Layer 6 of a small transformer language model trained on English Wikipedia (16 layers, counted from 0, width 128).
A neuron's activation on a vector x is GELU(gate . x) times (in . x), where the dot is the dot product.

Input weights of the MLP neurons that the questions are about. A number n stands for n times 0.008.
n96 gate: -5 15 26 57 8 -8 -26 12 53 -40 -26 -24 -1 -38 -11 45 2 24 48 11 6 -3 -37 0 -5 -4 -44 -7 16 20 43 -1 21 -36 -1 14 37 13 51 52 -17 -10 -43 58 -25 6 -12 -21 -20 -7 32 -3 -1 6 -21 -17 5 19 -23 9 -42 29 -64 -23 -6 2 -33 -12 -2 25 1 -20 19 -11 -43 -8 16 -15 -11 33 -4 0 -21 9 44 -2 -8 -12 -2 -14 -3 20 41 1 0 19 15 -32 -3 -23 -6 23 13 -53 -6 -10 31 35 -28 -16 7 -41 29 6 14 58 -30 41 10 -48 -10 3 24 38 36 28 -33 -7
n103 gate: -4 -16 -14 -20 -27 -32 -39 -4 -23 26 -16 40 44 52 -15 -3 3 0 94 3 14 11 19 13 -31 -38 8 -14 19 18 -25 -32 -13 19 -31 2 -11 -15 -24 31 13 43 -10 -33 -47 -56 -26 6 54 -10 -14 53 3 -6 -11 -10 -50 -7 -24 -13 17 -46 1 47 -64 -16 -14 3 -11 14 -14 19 15 17 -6 31 -22 25 19 7 -9 -13 31 11 -85 -9 8 1 18 4 68 24 1 3 10 -50 -48 38 17 -11 2 49 -1 -11 -33 -15 24 -48 3 22 -23 21 -40 11 -4 74 -25 3 38 17 16 4 20 4 -7 28 -8 39
n132 gate: 20 -17 8 -51 42 9 17 -8 -27 21 21 28 -6 18 -20 -32 -18 -52 16 14 -11 -2 28 4 -25 -11 -12 -52 -7 -4 -2 -44 -1 -11 -22 13 16 5 -8 32 -19 19 6 35 9 33 -55 -1 1 1 -30 18 -2 -27 23 -31 -25 10 36 44 22 -21 14 10 29 26 -35 10 -40 -12 -15 5 49 -16 -12 -46 41 33 -21 68 -36 -18 17 -11 -20 13 1 21 -30 51 17 -22 -2 -5 -12 -20 -18 -26 -5 27 6 -9 -13 22 -50 20 -22 -35 28 -37 -6 45 -6 24 31 34 -8 -2 14 -11 -15 -12 -9 -9 -1 -25 2 3
n143 gate: 31 -38 -11 -19 25 36 7 -29 -1 2 17 -27 4 -6 -1 24 -61 -25 22 -22 -21 50 -57 -10 -22 -91 -61 -18 19 30 -18 -3 2 13 39 4 10 0 -2 -2 -28 -15 -7 -20 19 -6 11 -6 19 -50 34 -4 -19 18 28 18 -59 -38 -43 -26 -11 -28 -2 -10 -17 13 -17 -13 -1 2 10 -6 31 36 -3 -28 -11 2 33 -5 9 -44 32 -30 -10 -7 -21 -10 -27 -8 -6 -28 -28 29 -30 35 -54 -30 10 -37 5 -28 63 -1 -20 10 -45 -17 -15 9 1 14 32 -6 -5 53 34 1 35 -2 -11 -36 15 0 -13 -2 7 -16
n147 gate: 26 -11 42 22 -16 26 -6 23 -6 -10 10 -31 3 -4 -8 17 -10 12 14 -31 -22 26 34 -3 5 14 19 -30 -20 -4 -1 -34 5 7 20 -28 3 -18 5 -16 -19 23 -27 4 -12 -16 -19 -11 3 7 2 -80 -40 -2 -19 33 25 -30 28 -11 5 -12 21 -20 -13 -5 22 -51 -5 37 2 39 22 -19 40 -24 24 19 -15 12 12 35 17 12 -38 1 -3 -3 -22 6 -45 -14 -26 -42 -9 26 -8 -35 -4 36 -9 -11 -13 -1 -17 6 8 -10 -16 -1 6 5 -19 26 -6 9 -1 19 18 19 26 -15 7 -13 8 -6 -21 -11
n154 gate: 1 43 12 0 19 -18 -49 11 37 -26 32 -21 -11 1 -21 31 25 -13 28 -15 -11 1 28 3 22 -19 22 -23 25 16 -19 31 -1 13 -31 -21 3 13 45 -7 -18 1 1 -1 0 -32 -18 18 -59 -12 1 18 3 -17 -24 56 5 -17 -37 -16 41 -4 -21 16 -28 -37 0 -24 24 61 22 -33 26 -9 33 30 12 -7 14 -27 24 26 -25 21 -10 15 -16 6 1 -8 23 15 -17 27 -7 -4 1 -35 38 -15 20 21 26 -4 -10 -15 39 2 2 -29 -4 -4 -3 -28 -3 -41 -31 -31 18 -15 -40 1 -19 -5 14 0 -16 4
n178 gate: -3 -9 -10 -24 -1 -19 -17 -37 7 26 -29 -2 38 -28 21 30 9 27 27 8 2 17 62 -11 -8 22 17 47 19 25 -14 -15 18 -27 14 9 -18 -17 -37 -19 -50 26 -45 19 15 -24 -5 -9 29 11 -9 -6 36 9 -33 -34 16 11 11 17 -3 16 52 12 -17 -23 -8 -16 -12 -6 1 -22 -3 8 14 -3 -13 9 -2 -21 34 -18 -32 21 23 14 -24 -6 5 14 3 -10 28 3 43 1 22 -6 -32 -14 16 1 -46 -5 -5 -49 15 28 -12 39 -26 -46 9 -1 -15 3 -3 -16 -14 0 -24 -28 20 24 -7 -16 1 -2
n194 gate: 63 -19 -10 -4 22 2 26 7 23 -5 -16 -7 -5 18 5 -11 -28 -21 -43 -18 -22 40 -9 23 11 -40 2 13 18 -4 31 -49 7 34 -4 5 25 3 34 -9 -42 -23 26 17 -26 12 1 3 7 -25 34 -37 -18 -21 32 26 -1 -17 -19 12 -1 -16 15 1 -3 -15 1 -36 13 5 31 25 20 22 -7 -8 -13 -11 -19 -26 21 10 -21 22 17 28 -2 13 18 -38 10 -18 56 11 -37 27 -12 20 16 -34 12 -43 12 15 20 10 17 17 -11 -4 -31 -24 -22 22 -7 20 -17 30 17 -15 -11 4 21 41 15 13 10 -69
n201 gate: 39 -2 -17 41 -22 3 9 17 -32 -3 -43 13 15 9 24 21 18 47 -3 20 -11 7 23 13 -9 -33 -15 12 12 -15 25 -5 -24 -18 -17 21 3 18 -6 -22 -10 23 37 0 -9 -1 -22 2 -10 29 25 -8 33 8 27 -15 10 -22 45 10 15 63 29 -16 -9 7 27 -30 -3 -5 18 -30 -14 49 -39 0 -32 -24 31 9 52 -9 8 39 -12 -12 15 2 -18 -2 -14 -4 -29 29 -37 -4 14 -24 -31 20 12 -29 -21 -35 11 -30 7 33 12 -20 -23 -9 29 -32 -14 -11 -29 35 -12 -1 -9 -12 -40 11 -5 -12 -9 -33
n239 gate: 25 68 -17 4 10 3 -36 24 8 8 22 -20 -17 22 13 -24 -9 0 -22 36 40 21 -10 -33 19 5 -12 -13 32 19 -26 31 -21 -2 -11 -6 23 42 -4 -12 -6 12 -1 36 23 12 27 -13 -49 -5 74 13 -25 42 -1 -13 -1 -56 -3 -12 -23 14 11 10 4 -18 35 11 -6 31 0 -23 -35 -43 -17 10 31 17 9 -39 8 9 27 -1 31 -8 -16 16 10 -15 -6 -26 -28 -15 -6 62 -5 -22 -18 4 -52 24 -8 -22 18 -7 -23 7 50 -3 27 4 -26 -44 8 -6 20 1 7 14 11 -31 22 19 20 7 -13 39
n96 in: 18 -8 6 -7 -4 39 29 -17 -31 10 22 11 14 27 16 -46 4 -9 17 -10 -18 6 -9 36 24 -11 20 -6 3 -18 -30 0 28 -7 -2 -11 -21 -30 -2 -2 -36 -7 -50 24 31 2 -25 19 5 -26 28 -23 -15 -14 -5 -33 37 1 68 22 12 36 19 -22 -3 -15 16 -6 -32 -20 -7 -6 -39 30 -2 11 -32 12 -38 -5 35 -10 -17 -59 19 -1 -25 2 -13 -16 32 8 -35 -16 -19 6 34 3 -12 9 -16 -68 -27 -9 -9 13 -20 15 -20 -3 -20 -44 7 49 -1 -31 25 -25 -9 2 20 77 33 -38 -17 -47 -17 -20
n103 in: -52 -41 46 28 -60 -16 60 1 5 -6 -1 17 37 53 -13 31 34 -4 8 -6 -72 24 -22 -11 -16 -23 -44 -25 -9 -22 -24 -33 -17 4 -9 20 29 13 -29 27 -31 -19 -11 8 -37 -19 -54 6 5 59 2 2 -2 -14 3 8 -7 -11 11 -7 -25 3 -54 2 -57 27 12 -2 -4 -9 -27 14 57 9 -30 8 1 22 -5 6 -30 15 -18 -32 -63 1 13 -48 6 -25 8 -15 -2 3 -4 -5 -13 47 -20 58 -26 14 -24 -1 -15 23 -47 -15 7 28 -13 40 -9 47 5 27 64 -17 14 -1 53 24 51 -19 1 53 -43 -29
n132 in: 10 -30 19 -48 24 33 37 19 -1 -1 -1 37 -9 9 -28 -13 -20 -9 9 12 4 16 47 10 -16 20 1 -4 14 -47 0 -17 6 -24 -11 9 2 19 -1 18 40 30 10 -1 -10 9 -22 4 8 17 -13 9 -3 8 14 -25 -12 -57 15 -6 -6 -24 42 -11 -28 7 -22 -3 -3 -48 -8 26 41 -4 -2 -13 11 56 -1 22 -29 12 -1 6 -18 -13 -8 21 -20 16 0 -2 1 -7 11 -8 -1 -27 13 -22 1 -56 30 21 8 15 -11 -17 22 -29 -2 26 -5 3 -7 29 -8 -12 15 23 13 -31 -14 -35 15 -38 18 -3
n143 in: 20 7 5 6 -56 25 36 -22 57 -6 2 -17 6 30 18 -11 -3 -22 25 10 -16 -23 2 59 -21 -21 17 -41 38 -36 12 17 17 -1 33 11 -29 -19 6 2 10 -30 -14 15 29 -3 42 -5 -18 32 -18 -44 12 10 -59 21 44 -8 38 -29 -16 -14 -40 36 -38 14 18 -21 -19 0 22 61 -7 -21 -30 -42 -43 13 -3 -9 44 -23 -5 -29 -12 -12 5 -49 -2 -30 5 13 -3 36 14 -1 -1 55 16 -7 -30 -51 -54 20 -32 -4 -3 -20 5 -36 -44 2 38 19 3 22 1 -8 29 42 30 -7 17 -5 -5 -34 13 -65
n147 in: 20 13 -36 54 -11 7 -57 -6 -30 14 -9 10 -2 -7 -10 -11 25 2 -6 12 49 -11 -20 -15 -16 2 13 22 -35 21 13 9 -7 -20 -7 25 -20 6 11 -26 -31 -13 -12 -7 -10 12 10 -27 34 17 -35 49 -6 -30 6 -9 13 32 7 37 9 42 -9 -5 37 20 -32 22 24 -3 -31 -19 -35 -11 -23 22 -8 -25 19 51 -5 -21 -5 2 32 -32 -31 1 -1 0 17 37 3 68 44 10 55 -21 -35 8 76 -19 -19 -19 14 -60 32 1 -24 -36 32 -16 9 -11 22 -6 11 -7 -20 -3 -23 38 -13 -36 6 -21 -54 24
n154 in: -8 -11 -10 1 32 22 -12 9 15 36 -14 -24 -10 39 28 -21 20 7 14 -14 -22 9 3 -10 -31 -47 52 -22 11 31 31 -10 27 11 26 -37 12 1 41 36 1 -14 0 -20 -22 -14 -2 6 2 -22 14 -2 0 -31 -27 3 52 42 -55 -19 -5 -69 -35 40 4 2 -11 20 -1 11 25 -1 16 4 -14 13 6 -29 43 0 -5 19 -27 -41 9 13 -6 -10 7 -8 6 2 -4 15 34 12 -20 27 -25 42 -13 18 25 13 -7 -22 -38 22 57 -25 5 16 -1 19 -43 -10 -48 -9 -17 -8 -15 -10 12 -44 27 26 -26 -34
n178 in: 32 31 2 11 -25 -7 23 -10 -26 17 -24 -25 21 40 10 11 27 52 20 -1 -9 21 2 24 37 1 24 1 20 -4 -48 -42 1 9 -41 40 -11 -26 -18 22 0 4 0 -16 20 -56 -61 30 0 17 -35 -10 26 -15 20 -19 7 -19 -1 -25 17 31 22 -34 2 27 -45 -27 -18 -35 -13 23 34 8 27 48 15 19 -26 -36 -13 45 -19 1 -24 -13 17 10 -4 7 13 -6 29 -8 11 5 -32 -25 24 -20 -5 -58 41 -48 5 -4 37 24 29 6 -2 -24 21 -38 -28 19 -10 12 -14 -23 -14 47 26 28 40 -28 -2 1
n194 in: 19 -37 13 -19 -15 27 -63 -13 5 6 -16 -28 -4 -42 -24 -23 -29 24 -37 4 -15 17 -3 -15 -5 -62 -2 25 13 -41 19 50 9 26 19 -12 -10 25 -1 28 -31 -3 12 -7 -16 10 20 -28 13 27 11 0 14 1 11 -7 -5 5 -25 -17 30 -33 18 4 12 -32 -35 -6 33 25 -14 -17 26 -9 49 -23 -3 -7 14 -12 22 -1 15 14 15 65 -18 -32 15 -13 -9 -1 54 -17 -5 7 4 -18 3 -44 2 -23 -10 25 31 16 9 2 -38 -47 11 -67 -31 32 -12 -5 -17 20 26 -30 -5 40 -9 52 3 5 -2 -36
n201 in: -11 -1 4 33 -43 -22 -8 -3 1 20 -8 33 -23 -1 23 15 30 50 -19 -15 -7 19 15 -32 6 -12 25 1 23 15 3 -16 -11 28 26 -16 -44 14 -28 -12 6 -25 -3 -29 10 25 47 -11 -17 -35 -24 -17 1 53 7 5 17 -36 0 -14 16 32 11 -16 12 -19 14 -37 56 -16 31 -31 -44 22 -7 7 14 6 -2 -14 25 7 28 39 17 3 -3 -10 -15 -12 -5 -14 -2 26 -22 30 42 -18 -14 0 18 -30 -46 26 29 -1 9 17 2 17 31 -19 7 -31 0 -12 -10 -11 -14 -4 12 38 -33 -21 5 -28 -22 -42
n239 in: -13 21 -8 3 -10 17 -41 22 15 -12 18 -48 -30 -12 -4 36 32 9 62 8 -1 -34 -8 10 -22 15 23 -26 3 -9 17 26 -12 -1 -46 10 9 0 -22 6 8 17 41 18 -6 -39 -36 -24 -24 20 -1 6 -9 51 -27 12 -7 -49 23 -17 59 24 -40 33 -11 -2 25 -35 -9 8 -1 -3 -8 -25 -56 -28 25 20 -14 -16 -8 18 2 13 -12 -20 -4 -4 -14 -31 15 35 -21 3 -28 11 -28 4 5 -30 -31 -38 -15 1 6 4 -37 -30 21 -6 17 40 -5 -19 -23 -54 21 10 5 -10 7 -39 -28 -23 24 -1 65 38

Each question shows a token from some text and the vector x that enters the MLP there. A number n stands for n times 0.038.

"2": 57 -32 -46 19 16 -13 -5 -6 33 26 -49 -13 -14 -6 10 41 -15 27 10 4 -25 18 3 5 -1 -46 33 -17 16 -16 -38 21 -49 -22 1 -7 -20 -8 14 -25 39 0 -17 27 18 19 12 -10 27 -11 15 24 10 -33 -8 34 40 1 23 10 -60 20 8 -4 -33 -19 -13 6 -4 -37 -20 -12 14 -6 44 2 28 -9 -19 23 5 52 8 -4 1 0 28 -14 12 1 -29 -19 -7 -8 -6 -21 17 -14 19 18 11 -17 0 -16 -4 0 -22 -3 18 19 -6 -28 -10 22 -7 -14 9 -36 -11 -15 17 12 -5 28 -50 -14 31 47
The neuron with the highest activation: n178

"0": 32 -18 -30 -26 25 -23 -2 16 0 9 -49 -20 -31 -13 22 22 -45 27 21 8 14 15 25 9 -12 -21 -4 -27 -14 -22 -40 22 -34 8 -42 -14 -32 15 -33 -13 -3 8 -5 23 47 30 -1 13 10 27 18 -1 -10 -7 -30 16 55 -9 2 -1 -51 52 -7 4 -20 -45 -4 4 -9 -42 -12 -10 -6 9 45 -7 23 32 3 -2 -30 28 41 -18 -23 -5 9 -8 -19 31 -37 9 -2 -30 21 -19 30 9 4 18 -9 13 -7 -15 5 10 -34 -8 -3 15 -17 -7 -20 -5 2 -2 12 -16 -14 -19 1 -32 -13 16 -11 7 -2 33
The neuron with the highest activation: n239

" raid": 25 -4 -4 21 31 15 -21 -7 -11 18 -33 -38 -25 11 -8 1 -9 0 26 18 -15 16 -6 -9 -16 14 -16 5 -19 -8 -15 14 17 -13 -9 -6 -11 29 40 -34 31 6 -15 -11 3 12 -13 25 6 33 -27 -18 -12 -31 26 84 19 -3 -20 -17 -5 40 -8 26 -41 -66 -11 -20 2 -14 -33 5 -1 -7 27 -30 2 -26 -36 10 -10 -8 -32 23 6 -15 42 -13 -7 29 17 -6 2 -4 15 48 0 -35 -8 -19 -31 -24 -50 -8 -1 10 -15 -15 16 27 -28 -21 -59 -3 -32 4 -18 12 -13 -42 -31 1 19 -5 2 -2 -29 0
Which two neurons fire most, strongest first? n194, n178

"3": 42 -23 -35 4 26 -20 -16 4 21 23 -37 9 -7 -11 -4 17 -23 50 29 7 -16 12 5 4 -9 -56 -6 8 4 -9 -35 -1 -38 10 -36 -24 -8 13 -8 -18 30 -40 10 -34 46 20 -7 29 19 26 -2 18 -12 -38 16 38 13 -12 69 -7 -29 25 -10 27 -2 -6 20 -3 -2 -41 -26 -26 -9 46 33 -23 32 -3 -6 -4 -4 0 10 -13 13 -20 11 17 -9 0 -12 21 16 6 -9 2 0 8 -12 -8 -19 -37 -5 -22 -8 31 -22 -12 18 19 -5 -26 33 1 -1 -8 3 -12 -4 -33 14 -32 -7 35 -31 -9 -3 55
Which neuron fires most, and how strongly? n201, at about 3.2

" first": 15 30 -29 -4 16 -17 -15 18 11 41 -35 -7 19 -7 8 23 6 -5 -23 8 -15 -13 4 5 -10 -32 21 20 -12 7 -22 -8 9 12 1 2 -19 38 48 -8 2 15 -24 5 8 28 47 40 36 -3 -4 4 14 23 11 47 19 -18 42 -17 -11 23 -1 -5 1 -52 -4 -3 1 -19 24 -19 18 8 -3 -21 25 42 5 2 -17 -39 -6 27 -11 -34 23 3 21 -11 -33 -9 -3 -3 4 -27 -5 3 31 6 -36 6 -12 24 -45 -1 -68 -4 34 8 -7 -23 -27 -16 -58 5 4 31 23 -34 -45 11 -19 -11 -22 0 -7 8
The neuron with the highest activation: n201

" ": -2 4 -5 33 4 -12 -13 -1 -6 -10 -55 -51 -2 -2 5 51 -28 7 8 18 -30 -5 16 23 0 -14 -10 -15 13 -10 -19 3 -7 -22 -7 -23 -13 -21 -24 -11 27 57 -36 7 26 -2 24 0 5 -10 -8 -5 -24 1 -14 26 10 35 18 17 -18 -6 -21 -30 -12 -56 -13 31 -28 -28 -1 -16 16 -9 23 -25 57 -13 -43 35 -27 -14 -21 5 27 -27 43 4 23 14 -38 0 4 11 -6 8 23 14 -11 -3 0 -23 -12 -8 -15 -7 -30 -9 -23 26 -1 -20 -34 11 -26 -52 6 9 -6 17 3 14 -7 7 -16 15 33 27
Which neuron fires most, and how strongly? n96, at about 1.2

"cent": 18 9 -47 17 -23 26 -14 18 -3 -3 -25 -44 -36 22 -5 -3 -16 -9 -7 -24 16 -19 15 28 -24 12 -7 18 -5 -9 3 19 0 35 -15 34 -13 -25 24 27 -11 1 -2 6 9 -11 -12 32 15 13 -12 14 -7 -19 22 48 27 -12 19 -41 -58 -14 -4 -1 -9 -34 -33 3 9 -19 -4 -39 28 5 23 3 56 5 -4 31 -3 0 5 -6 3 6 40 -3 -9 50 -7 10 16 -14 -5 10 29 32 2 25 -1 -21 -44 -8 18 14 -11 -24 -16 -27 -12 11 -52 -12 -24 -48 -40 -10 -1 -43 -40 -4 -33 5 -14 -17 -15 8
The neuron with the highest activation: n154

"–": 18 15 -13 15 -7 -24 -44 33 -3 10 -14 -12 10 -28 1 15 -34 37 39 16 -30 0 16 60 -33 -10 48 16 3 -8 -8 22 2 -28 -43 -4 -19 -7 -11 -36 -6 7 16 -13 7 24 17 -13 15 20 -8 7 2 -19 21 40 35 -22 -5 -23 -26 32 -28 -47 -1 -16 13 -20 -20 -15 -22 -22 8 18 40 -26 37 6 9 47 -10 -17 -8 -47 27 -13 35 26 2 -4 -24 -23 10 -8 -7 29 -9 -2 -3 -26 -8 -36 -24 -19 -14 7 -42 -13 40 2 -7 -7 -44 -39 15 7 -5 11 -12 10 -18 12 -29 1 -31 8 28 19
Which two neurons fire most, strongest first? n239, n201

",": 2 2 4 -5 22 -11 -17 16 11 4 -54 -4 -1 -22 -6 30 -8 8 22 12 -11 8 22 -22 -9 -11 -17 -16 1 -38 -19 13 -36 -53 -48 -6 -9 21 -15 -28 23 -27 -27 -10 6 19 9 28 -8 -22 3 -28 8 -15 4 17 25 26 41 -24 -6 20 -15 36 1 -25 -28 -38 -38 -29 -25 -34 6 16 8 6 30 11 -36 16 -34 -46 -7 10 13 -48 24 0 16 1 -26 12 11 -3 -9 5 26 5 4 16 -12 -21 13 -14 5 6 8 -17 30 12 -21 -33 -2 19 -10 -2 -8 1 -30 -12 11 8 -46 -34 14 -37 -11 47
Which neuron fires most, and how strongly? n96, at about 2.3

" known": -5 33 -42 -20 30 -6 11 -17 -8 52 -4 -19 -2 -1 8 -29 -23 13 -20 5 -31 -3 11 41 0 -9 -6 -13 -22 12 -22 16 -56 -26 44 -14 -18 31 -1 -7 29 -10 -24 -16 8 36 -8 44 32 1 -16 -13 2 4 -28 29 15 8 -25 -28 21 3 -3 59 1 -46 -8 -11 -18 -9 9 -13 30 -5 21 -36 37 -20 -9 5 15 20 28 19 20 -30 4 0 9 0 -3 6 0 -25 -16 -29 42 13 13 -16 -18 -15 -6 18 -29 -4 13 -36 -11 8 -10 -15 -8 1 -62 4 14 20 27 -24 -23 21 -41 -15 -19 -3 -25 4
The neuron with the highest activation: n154

" ESPN": 26 -37 27 -8 27 -20 8 -9 -4 18 -14 -32 -18 18 -10 11 10 56 22 54 -15 -23 12 37 -39 -5 -1 -21 2 5 10 -45 -29 -11 -32 16 14 -2 -31 -17 16 -16 -3 0 16 23 45 34 26 39 -6 -1 12 -30 7 60 18 -17 46 -28 -24 -3 -30 -14 20 -17 -16 -31 -9 -11 -13 -26 -21 -15 34 -4 35 -25 -5 5 4 -26 -12 -29 35 -29 -2 24 -1 -6 8 -2 13 10 -24 43 15 -17 -16 1 11 -21 -32 8 -6 2 -64 -14 18 -9 -25 -44 -7 3 0 -1 -6 -16 -5 -2 -23 0 -13 -29 -5 -5 -8 53
Which two neurons fire most, strongest first? n201, n132

" in": -19 12 10 19 -22 -12 -11 4 0 18 -36 -27 -12 -2 -17 -42 -17 -17 26 10 -37 18 5 33 14 11 18 -2 15 -26 3 18 -39 -25 1 7 -14 28 0 -34 -10 23 -30 -13 29 22 22 0 10 15 0 -25 -15 -8 -30 34 16 10 22 -30 -16 29 -6 -10 -26 -5 5 5 -18 -23 6 22 -10 -3 10 5 29 -25 -9 22 -48 -39 10 -1 23 -3 45 19 6 18 -26 -7 -9 26 7 29 51 40 22 38 8 -12 -29 -9 -19 5 -30 -6 18 -22 0 -20 -35 33 -55 -28 -8 51 -22 6 -1 1 -24 7 -46 -22 -33 8
The neuron with the highest activation: n147

" a": -4 5 -23 17 9 -28 0 -3 -35 -12 -50 -37 -28 13 14 11 -20 0 6 26 -20 6 21 -18 -4 -43 -10 -11 -16 2 -5 -9 -4 -6 0 4 -30 37 -21 -22 -4 9 -23 44 -7 8 55 15 -2 21 -7 -8 -6 9 -27 10 -8 -14 24 -38 -27 13 0 -18 15 -64 5 18 -19 -45 -1 14 1 15 3 -14 46 22 7 38 -34 -31 30 21 -16 -29 33 -11 40 14 -10 -13 1 -15 6 -1 23 25 -14 -2 -21 2 -3 -21 -42 18 -2 2 10 -16 14 -20 -26 12 -39 2 -7 6 -1 -35 -17 44 -31 -11 19 -35 3 13
The neuron with the highest activation: n201

"5": 27 -3 -11 31 10 -37 12 18 17 22 -44 -30 -22 -2 10 51 -3 -3 13 10 -25 5 10 39 7 -52 35 0 -5 -10 -47 6 -16 -3 -18 -3 -32 18 -4 -40 -5 -5 11 2 25 20 13 43 11 23 2 -3 -42 -32 -21 24 32 -4 48 -7 -58 32 -11 -17 -3 -27 6 8 -17 -59 3 -31 6 7 44 -18 -2 -1 9 39 -9 17 10 -3 -19 12 14 4 0 -17 -21 -15 21 -10 11 -18 0 5 12 4 -39 -28 -8 9 24 -18 -17 9 3 -4 14 -18 -17 24 -12 11 -13 -33 -23 -23 19 -22 9 21 -54 2 25 42
Which neuron fires most, and how strongly? n178, at about 2.4

" was": 4 22 -18 20 15 -20 20 32 -19 4 -41 4 -22 -15 1 -15 -1 -4 10 30 -15 -18 7 -2 -2 -12 -21 -24 -21 -13 -21 25 -5 -46 -3 -4 -7 4 0 -25 42 -4 -30 -23 2 -11 -10 17 0 20 9 -1 -7 27 -8 21 25 -15 5 -19 -46 -8 -35 4 -51 -49 -1 4 3 1 -4 -30 36 -3 11 -25 3 36 -47 7 -20 -31 14 55 -23 -44 23 -11 20 -2 0 -17 -29 3 23 -20 34 -2 25 15 -28 -21 -39 2 -36 -32 0 -20 14 -11 44 -32 -43 0 -28 -4 18 6 27 -12 -46 8 -24 -8 -7 -10 -29 26
Which neuron fires most, and how strongly? n239, at about 3.2

"et": 44 -8 -23 17 28 39 -5 42 -5 -4 -51 3 -23 7 -1 -12 -32 -22 8 -10 8 -16 36 37 -6 28 4 4 7 -18 -35 28 -12 0 -7 35 5 -5 -24 -2 -12 17 -25 19 -3 8 -39 24 15 -12 -19 24 -7 -24 -16 21 31 -5 19 -28 -44 16 6 -20 -26 -33 -36 -35 15 -31 0 -26 6 -47 31 -11 26 -5 1 27 20 5 -2 -31 0 -10 14 15 -25 18 -28 -14 13 3 -2 20 -7 -1 -20 -1 -4 -11 -12 21 1 9 -12 2 32 -13 -10 -27 -54 -4 -26 -27 -30 -10 60 -24 -14 0 -33 2 -32 -7 4 28
The neuron with the highest activation: n132

" fighter": 15 -11 2 6 29 -15 -15 -19 -12 35 -45 -38 -25 20 0 2 -20 2 10 1 1 -7 -11 2 -32 10 10 -8 -34 -19 -9 -10 -4 -7 16 -24 -29 32 6 -9 16 4 -44 18 9 29 13 21 11 31 6 0 9 -10 18 51 38 -22 1 -32 -19 35 -5 7 -35 -53 -29 -13 -9 -28 -4 -7 7 -24 21 -21 45 -20 -30 18 -31 11 -44 28 2 15 31 -1 -16 -1 11 -21 -20 -3 -16 55 -14 -27 -4 -27 -43 -4 -14 20 1 -25 -5 -2 2 -6 -32 -28 -27 -14 -24 6 -8 12 -32 -33 -48 -7 -11 13 -43 29 -14 -5
Which three neurons fire most, strongest first? n194, n178, n154

" Classic": 7 17 12 4 -13 -22 20 -11 -8 21 -29 -19 -24 -8 21 -2 -7 11 -32 13 18 16 13 28 -12 -8 49 -6 -1 13 -10 19 -28 -12 -8 -16 -19 1 22 -24 13 4 -31 -6 23 -1 19 34 14 34 12 -8 12 -32 8 31 33 -29 36 -26 -9 15 0 -14 -22 -41 -14 -6 -14 -41 -17 -20 14 -52 36 -37 15 -30 -15 -18 17 23 -29 12 0 -14 30 7 -1 27 -21 12 30 -12 26 51 24 -11 -17 13 1 -1 -57 1 27 -23 -48 -15 34 -5 -54 1 -53 -14 -15 -37 -18 22 5 13 -39 -7 -20 -19 -27 0 -11 36
Which three neurons fire most, strongest first? n178, n201, n147

" post": -15 7 -10 39 -6 -36 -31 1 32 9 -44 -12 -22 16 -13 21 -23 22 -3 30 -11 14 16 7 4 -48 -8 -27 19 32 -9 -3 8 -34 14 18 6 1 -7 -19 -8 33 -9 -19 21 11 29 37 -1 34 -6 -35 -29 3 25 65 28 -2 -7 -34 14 18 -17 12 -18 -50 -29 -4 9 2 -12 -18 -1 2 4 -24 -12 12 -43 -13 -16 0 4 -11 51 -25 -35 -3 0 20 -2 -1 -11 -1 -6 46 8 30 25 2 -16 5 -32 16 -41 18 -19 -13 7 -5 -34 -36 -45 -32 -39 6 -2 -4 -26 22 -34 -31 13 -22 -3 15 -37 0
Which three neurons fire most, strongest first? n154, n143, n239

"7": 30 0 -20 -21 11 -40 -20 24 15 34 -27 -2 1 -6 -21 50 -42 24 16 5 -21 16 18 6 13 -41 11 17 -38 -15 -40 16 -13 2 -18 -5 -9 19 -22 -28 20 14 1 14 37 3 11 25 -3 2 27 -2 7 -12 -22 26 4 20 21 -15 -52 36 -6 14 -13 -41 -20 -1 -25 -12 3 -23 -2 -9 65 -24 27 16 2 26 -34 9 20 -34 -19 -5 17 0 -5 1 -15 -12 -8 -33 10 -26 25 10 49 12 1 -17 -20 -7 12 13 -26 -20 17 5 -26 -6 -5 3 -18 17 -8 -31 -39 -3 -6 -19 2 43 -51 -23 2 58
Which neuron fires most, and how strongly? n178, at about 2.2

" to": 20 0 2 53 15 -6 -9 2 -4 -11 -43 -40 5 -14 9 -15 -30 -15 -9 20 -21 -7 -20 9 -15 -15 -2 -13 1 -34 12 0 -2 -25 -2 7 1 24 4 -26 1 -16 0 7 -1 2 13 -16 6 -29 -16 -39 19 20 24 3 15 28 1 -19 -26 16 -25 -2 -26 -54 -32 0 14 -29 10 15 5 -2 -1 -26 41 28 -37 24 -10 -53 34 -10 -19 2 2 45 35 22 -14 3 -10 19 39 -11 8 16 43 28 -23 -10 -24 16 -32 3 14 -42 42 3 21 -11 -21 -17 -65 10 -7 -5 23 -18 5 -14 -42 -12 -37 15 -6 1
Which two neurons fire most, strongest first? n143, n132

"ram": 9 -16 -37 5 23 20 -8 21 24 2 -38 9 -46 7 5 8 23 -24 -19 -22 14 -6 -18 -17 -17 -7 -14 -14 -11 9 -30 0 1 -23 -3 4 3 -9 14 12 14 -21 -60 -7 19 -5 -31 29 18 24 -26 -7 -6 -11 -13 47 51 10 14 -25 -35 14 21 -15 -55 -18 11 -22 0 -52 -25 -17 2 13 -17 -2 40 -15 -23 12 -3 20 -8 -6 -24 -3 51 6 3 15 12 29 -9 -29 -27 20 27 -8 -6 0 -11 7 -15 -29 23 13 -18 -7 63 24 -21 3 -53 -28 -7 -4 23 9 8 -46 -59 -9 -3 -22 -51 -13 12 -5
The neuron with the highest activation: n194

"k": 12 -14 -2 -9 -1 18 19 -38 0 -14 -49 4 -12 4 -8 40 -30 -4 2 -20 29 5 2 38 -29 11 10 24 8 -6 -41 21 -39 -6 17 -2 -16 -12 -10 21 -18 -28 -42 28 17 -10 -15 18 23 -16 14 -6 11 -8 -42 -34 52 38 29 -33 -5 31 4 14 -2 -33 -25 -22 21 -30 -26 -12 25 9 26 -14 5 10 24 38 -13 2 -19 -15 10 -15 47 2 -15 -15 12 -1 -18 6 -25 1 48 5 -48 -32 13 11 -9 -19 4 -18 12 -56 0 -5 -13 15 -73 -14 -26 19 -12 -1 -16 -8 11 2 -21 -12 -31 25 38 -4
The neuron with the highest activation: n96